Layer 11 of a small transformer language model trained on English Wikipedia (14 layers, counted from 0, width 128).
A neuron adds its activation times its output weights to the MLP's output. To switch it off is to set its activation to zero at one token and run the rest of the model.

Output weights of the MLP neurons that the questions are about. A number n stands for (n - 500) times 0.002.
n2: 609 508 392 566 340 395 522 739 347 570 434 456 613 482 387 673 350 342 386 345 443 581 648 599 791 577 315 558 589 389 439 349 544 409 418 608 375 439 522 620 263 475 328 705 456 291 450 434 716 672 607 512 536 507 749 511 464 518 674 478 421 414 384 436 389 504 485 425 555 721 523 528 463 457 370 542 464 751 543 434 668 226 744 281 672 432 562 570 496 519 528 561 662 266 433 556 415 442 561 460 537 500 401 473 697 450 574 407 440 619 553 570 631 332 290 828 287 590 517 572 187 478 582 660 361 622 422 522
n23: 562 425 674 645 386 522 473 576 332 369 389 398 684 632 472 213 504 665 394 535 649 372 576 584 357 536 628 652 423 794 425 579 736 522 574 565 410 408 104 432 224 683 441 336 318 519 636 569 607 236 612 419 489 424 330 444 743 394 543 595 475 388 452 496 314 455 539 468 508 568 607 452 465 616 402 588 556 549 641 448 364 654 676 497 663 426 424 356 205 832 478 472 607 583 361 605 500 231 662 458 666 394 469 496 589 355 419 672 599 552 614 289 367 522 571 614 324 399 467 583 496 599 564 799 512 434 451 435
n196: 533 541 353 456 522 589 500 472 495 607 431 431 424 374 469 519 550 521 943 495 498 491 507 547 468 596 580 555 323 398 666 604 556 514 477 528 495 348 598 477 633 505 543 554 530 465 544 542 587 358 376 351 450 575 497 541 490 559 21 549 491 469 415 395 483 575 390 489 466 423 426 443 483 471 512 454 505 563 469 600 567 649 467 408 395 523 500 543 462 452 598 574 381 593 348 570 564 455 587 549 507 589 406 589 602 521 428 508 589 397 573 659 476 603 476 634 455 490 437 386 426 323 692 588 533 592 372 451
n210: 387 323 615 542 574 594 642 640 540 480 439 308 493 467 618 455 469 435 436 449 375 441 424 456 399 465 236 525 728 537 731 533 564 310 648 347 437 528 711 620 458 415 364 419 514 599 669 399 531 362 633 633 388 420 400 451 567 467 431 500 358 385 568 310 800 517 638 416 517 563 731 441 486 479 385 461 460 406 677 616 423 434 541 431 412 631 560 649 321 603 471 701 354 456 799 415 613 641 301 567 473 471 598 454 469 588 626 668 352 334 476 664 559 533 425 474 528 503 644 387 605 520 256 611 625 392 396 483
n274: 564 482 560 453 497 369 620 630 476 443 630 479 515 202 548 615 321 503 488 638 445 520 500 401 559 631 668 269 288 734 589 317 514 493 554 330 318 456 738 635 786 397 292 500 507 600 280 381 700 591 436 653 572 417 429 572 524 462 222 388 579 394 641 315 660 510 428 471 465 431 303 561 588 462 805 460 566 334 435 681 522 409 619 462 471 421 424 537 558 514 440 555 420 470 619 454 459 285 587 512 613 527 630 519 539 480 684 561 443 463 414 366 232 531 517 468 540 737 376 611 486 707 573 556 377 395 433 711
n279: 483 507 371 507 389 530 567 417 416 334 721 470 690 348 329 429 482 396 549 641 357 458 536 518 444 386 487 617 630 454 356 636 451 627 372 500 438 299 406 326 675 462 550 507 698 692 383 552 482 884 560 455 456 355 511 455 680 483 635 497 543 302 507 466 401 510 668 406 490 453 427 707 584 685 659 515 620 429 408 538 474 519 550 385 394 425 371 271 642 350 338 533 287 705 598 457 533 583 486 573 708 594 640 444 610 330 359 454 413 379 331 723 395 592 350 368 636 541 447 617 652 713 471 528 518 601 463 619
n357: 525 538 447 522 415 491 473 591 480 403 292 444 525 451 749 484 632 503 208 227 461 598 419 510 491 279 342 683 570 557 523 444 569 550 443 494 497 355 424 565 572 497 558 490 533 513 596 583 527 553 366 398 471 542 342 555 611 490 320 718 481 403 494 494 523 532 659 577 490 682 377 490 470 565 427 465 360 663 696 512 631 321 544 674 366 571 453 579 369 686 419 538 636 310 560 567 500 470 315 580 543 453 762 489 440 304 417 743 412 790 429 482 494 490 606 706 672 338 629 409 433 365 275 710 439 652 507 335

Each question names a token from some text and the token that comes next. It shows the activations a of the neurons there, in the order above. A number n stands for (n - 500) times 0.0087.

Then comes g, the gradient of the next token's log-probability with respect to the MLP's output, scaled to length 1. A neuron's effect is roughly proportional to its activation times (output weights . g). A number n stands for (n - 500) times 0.00068.

"V", then "ani "
a: 500 500 490 612 500 975 488
g: 510 718 315 469 723 621 460 532 333 441 589 398 300 502 434 514 285 418 516 445 621 315 529 396 373 385 560 584 576 486 644 465 684 408 693 577 615 607 409 513 238 537 771 529 436 394 572 432 687 258 444 732 312 510 451 548 343 749 580 496 307 519 550 417 543 469 384 489 558 642 470 455 352 610 411 591 745 686 685 321 565 607 470 358 353 515 403 680 239 355 439 599 615 551 703 239 623 345 421 556 347 278 735 454 524 597 555 479 633 534 672 667 575 483 493 463 364 555 596 355 414 703 385 592 348 335 312 727
Which neuron, switched off, lowers the next token's probability most? n210

"; ", then "–; "
a: 500 500 723 487 500 481 499
g: 382 511 492 409 515 361 434 309 517 801 341 592 612 669 537 596 682 587 585 527 509 469 594 327 450 386 567 491 519 701 317 485 481 645 503 433 410 440 576 786 318 440 575 495 517 569 518 324 445 605 631 381 356 577 380 372 810 328 568 466 646 604 497 375 475 500 454 474 429 428 436 455 492 665 440 357 408 336 586 433 406 715 205 568 857 601 478 552 545 587 539 196 463 718 556 720 601 503 614 378 502 672 466 559 513 228 456 402 559 506 748 498 560 408 533 89 299 369 460 692 641 524 310 424 568 468 349 682
Which neuron, switched off, raises the next token's probability most? n196

"el ", then "Sud"
a: 500 500 500 499 500 500 812
g: 603 387 411 481 526 666 548 616 251 512 332 408 506 580 831 515 597 617 553 397 737 437 671 321 470 288 274 581 615 578 453 470 323 597 554 583 401 565 404 477 347 678 525 429 712 528 432 287 524 567 645 376 420 471 666 649 396 574 476 524 383 633 360 663 381 476 556 523 517 715 528 527 465 623 509 513 510 474 700 411 812 343 573 455 578 454 521 488 534 640 752 510 627 686 652 557 381 461 353 480 446 42 329 264 460 305 362 532 506 384 685 671 413 445 356 454 429 296 628 340 379 755 562 480 448 500 565 283
Which neuron, switched off, lowers the next token's probability most? n357

"- ", then "Since "
a: 500 492 682 487 500 482 531
g: 721 591 422 285 648 430 425 478 453 726 384 472 529 456 294 750 544 770 533 391 265 490 602 413 501 510 542 521 330 526 638 756 702 569 538 385 714 460 457 404 304 393 534 437 503 286 612 567 501 442 592 578 631 587 484 438 665 648 489 607 625 701 642 442 618 380 356 660 587 623 451 704 518 638 453 647 302 550 416 484 442 365 316 556 363 238 508 474 328 593 595 589 551 343 347 746 571 463 557 424 477 667 669 323 502 167 299 472 514 523 667 535 623 344 335 437 291 484 338 382 457 455 469 656 219 672 379 555
Which neuron, switched off, lowers the next token's probability most? n196

"; ", then "9"
a: 500 500 925 497 500 482 500
g: 370 354 354 433 556 490 438 562 671 537 576 518 728 545 468 627 292 440 605 723 547 735 825 572 484 325 497 309 788 581 457 498 415 657 518 635 392 502 477 520 562 536 380 560 528 836 496 600 278 495 566 467 607 523 565 530 400 532 513 583 490 265 463 506 637 325 655 351 370 380 633 530 438 480 528 511 583 393 581 614 385 628 409 426 703 581 326 218 340 545 223 400 526 645 254 757 535 749 327 636 647 467 273 299 546 470 499 528 631 364 350 655 404 328 529 213 663 527 666 452 478 388 374 547 448 431 474 423
Which neuron, switched off, raises the next token's probability most? n196

"; ", then "201"
a: 500 500 925 492 500 487 500
g: 533 503 533 599 551 543 374 434 670 351 462 423 376 445 606 402 732 436 423 359 526 332 280 318 452 369 585 544 323 496 617 567 732 474 587 582 618 435 419 165 540 417 598 647 560 253 488 392 564 266 319 669 678 554 704 493 499 596 414 303 446 696 653 525 433 337 472 543 676 330 420 412 528 417 534 584 313 451 537 582 715 394 511 579 397 449 612 326 495 368 631 869 492 618 566 419 574 366 788 500 634 421 582 644 542 516 518 583 147 679 742 305 485 536 403 699 387 430 476 381 738 444 576 451 317 595 454 629
Which neuron, switched off, lowers the next token's probability most? n196

"crit", then "eria "
a: 485 829 500 497 500 879 492
g: 379 555 443 526 485 542 392 319 549 702 486 512 546 436 499 551 416 652 433 521 518 321 627 512 388 730 494 647 559 708 567 438 530 726 566 633 328 566 316 656 463 583 459 365 486 387 274 597 603 516 648 620 283 681 361 640 536 420 470 570 238 188 466 433 398 647 378 329 527 485 536 447 366 567 328 386 534 582 676 438 504 461 715 646 534 417 613 586 499 518 371 176 704 602 274 478 412 680 485 436 544 608 765 244 684 289 705 318 641 587 609 568 386 477 151 363 609 669 407 399 405 655 589 464 554 374 499 643
Which neuron, switched off, lowers the next token's probability most? n23

"36", then "6"
a: 498 495 500 515 500 690 481
g: 570 316 506 280 528 401 578 409 594 451 491 410 492 618 335 391 718 749 463 444 494 538 554 197 587 368 302 701 666 530 570 499 464 550 181 559 403 320 670 312 530 631 422 328 517 486 640 404 605 507 650 468 405 513 830 595 431 417 476 476 704 354 539 752 479 351 635 496 721 505 398 637 287 730 711 305 504 438 431 567 342 567 511 368 649 352 446 595 492 239 540 544 660 704 293 618 444 724 549 668 467 551 380 703 380 681 422 352 642 315 506 527 545 450 297 463 464 580 429 386 420 540 662 469 363 453 611 552
Which neuron, switched off, lowers the next token's probability most? n279

"ric", then "in"
a: 500 549 500 890 496 525 497
g: 570 530 382 231 400 501 413 544 604 539 673 578 414 567 549 448 380 580 456 402 731 636 612 404 633 582 438 714 602 457 731 605 452 567 518 661 629 439 136 508 470 332 501 409 285 438 739 611 659 594 369 352 422 209 472 257 589 393 414 646 625 528 719 512 469 245 393 341 355 507 527 471 602 384 609 454 683 402 486 646 599 367 537 479 359 419 620 248 557 294 522 410 527 376 596 484 382 501 326 473 339 434 871 365 442 668 571 645 649 504 498 450 444 586 345 371 492 628 575 588 631 561 304 669 797 414 575 575
Which neuron, switched off, lowers the next token's probability most? n210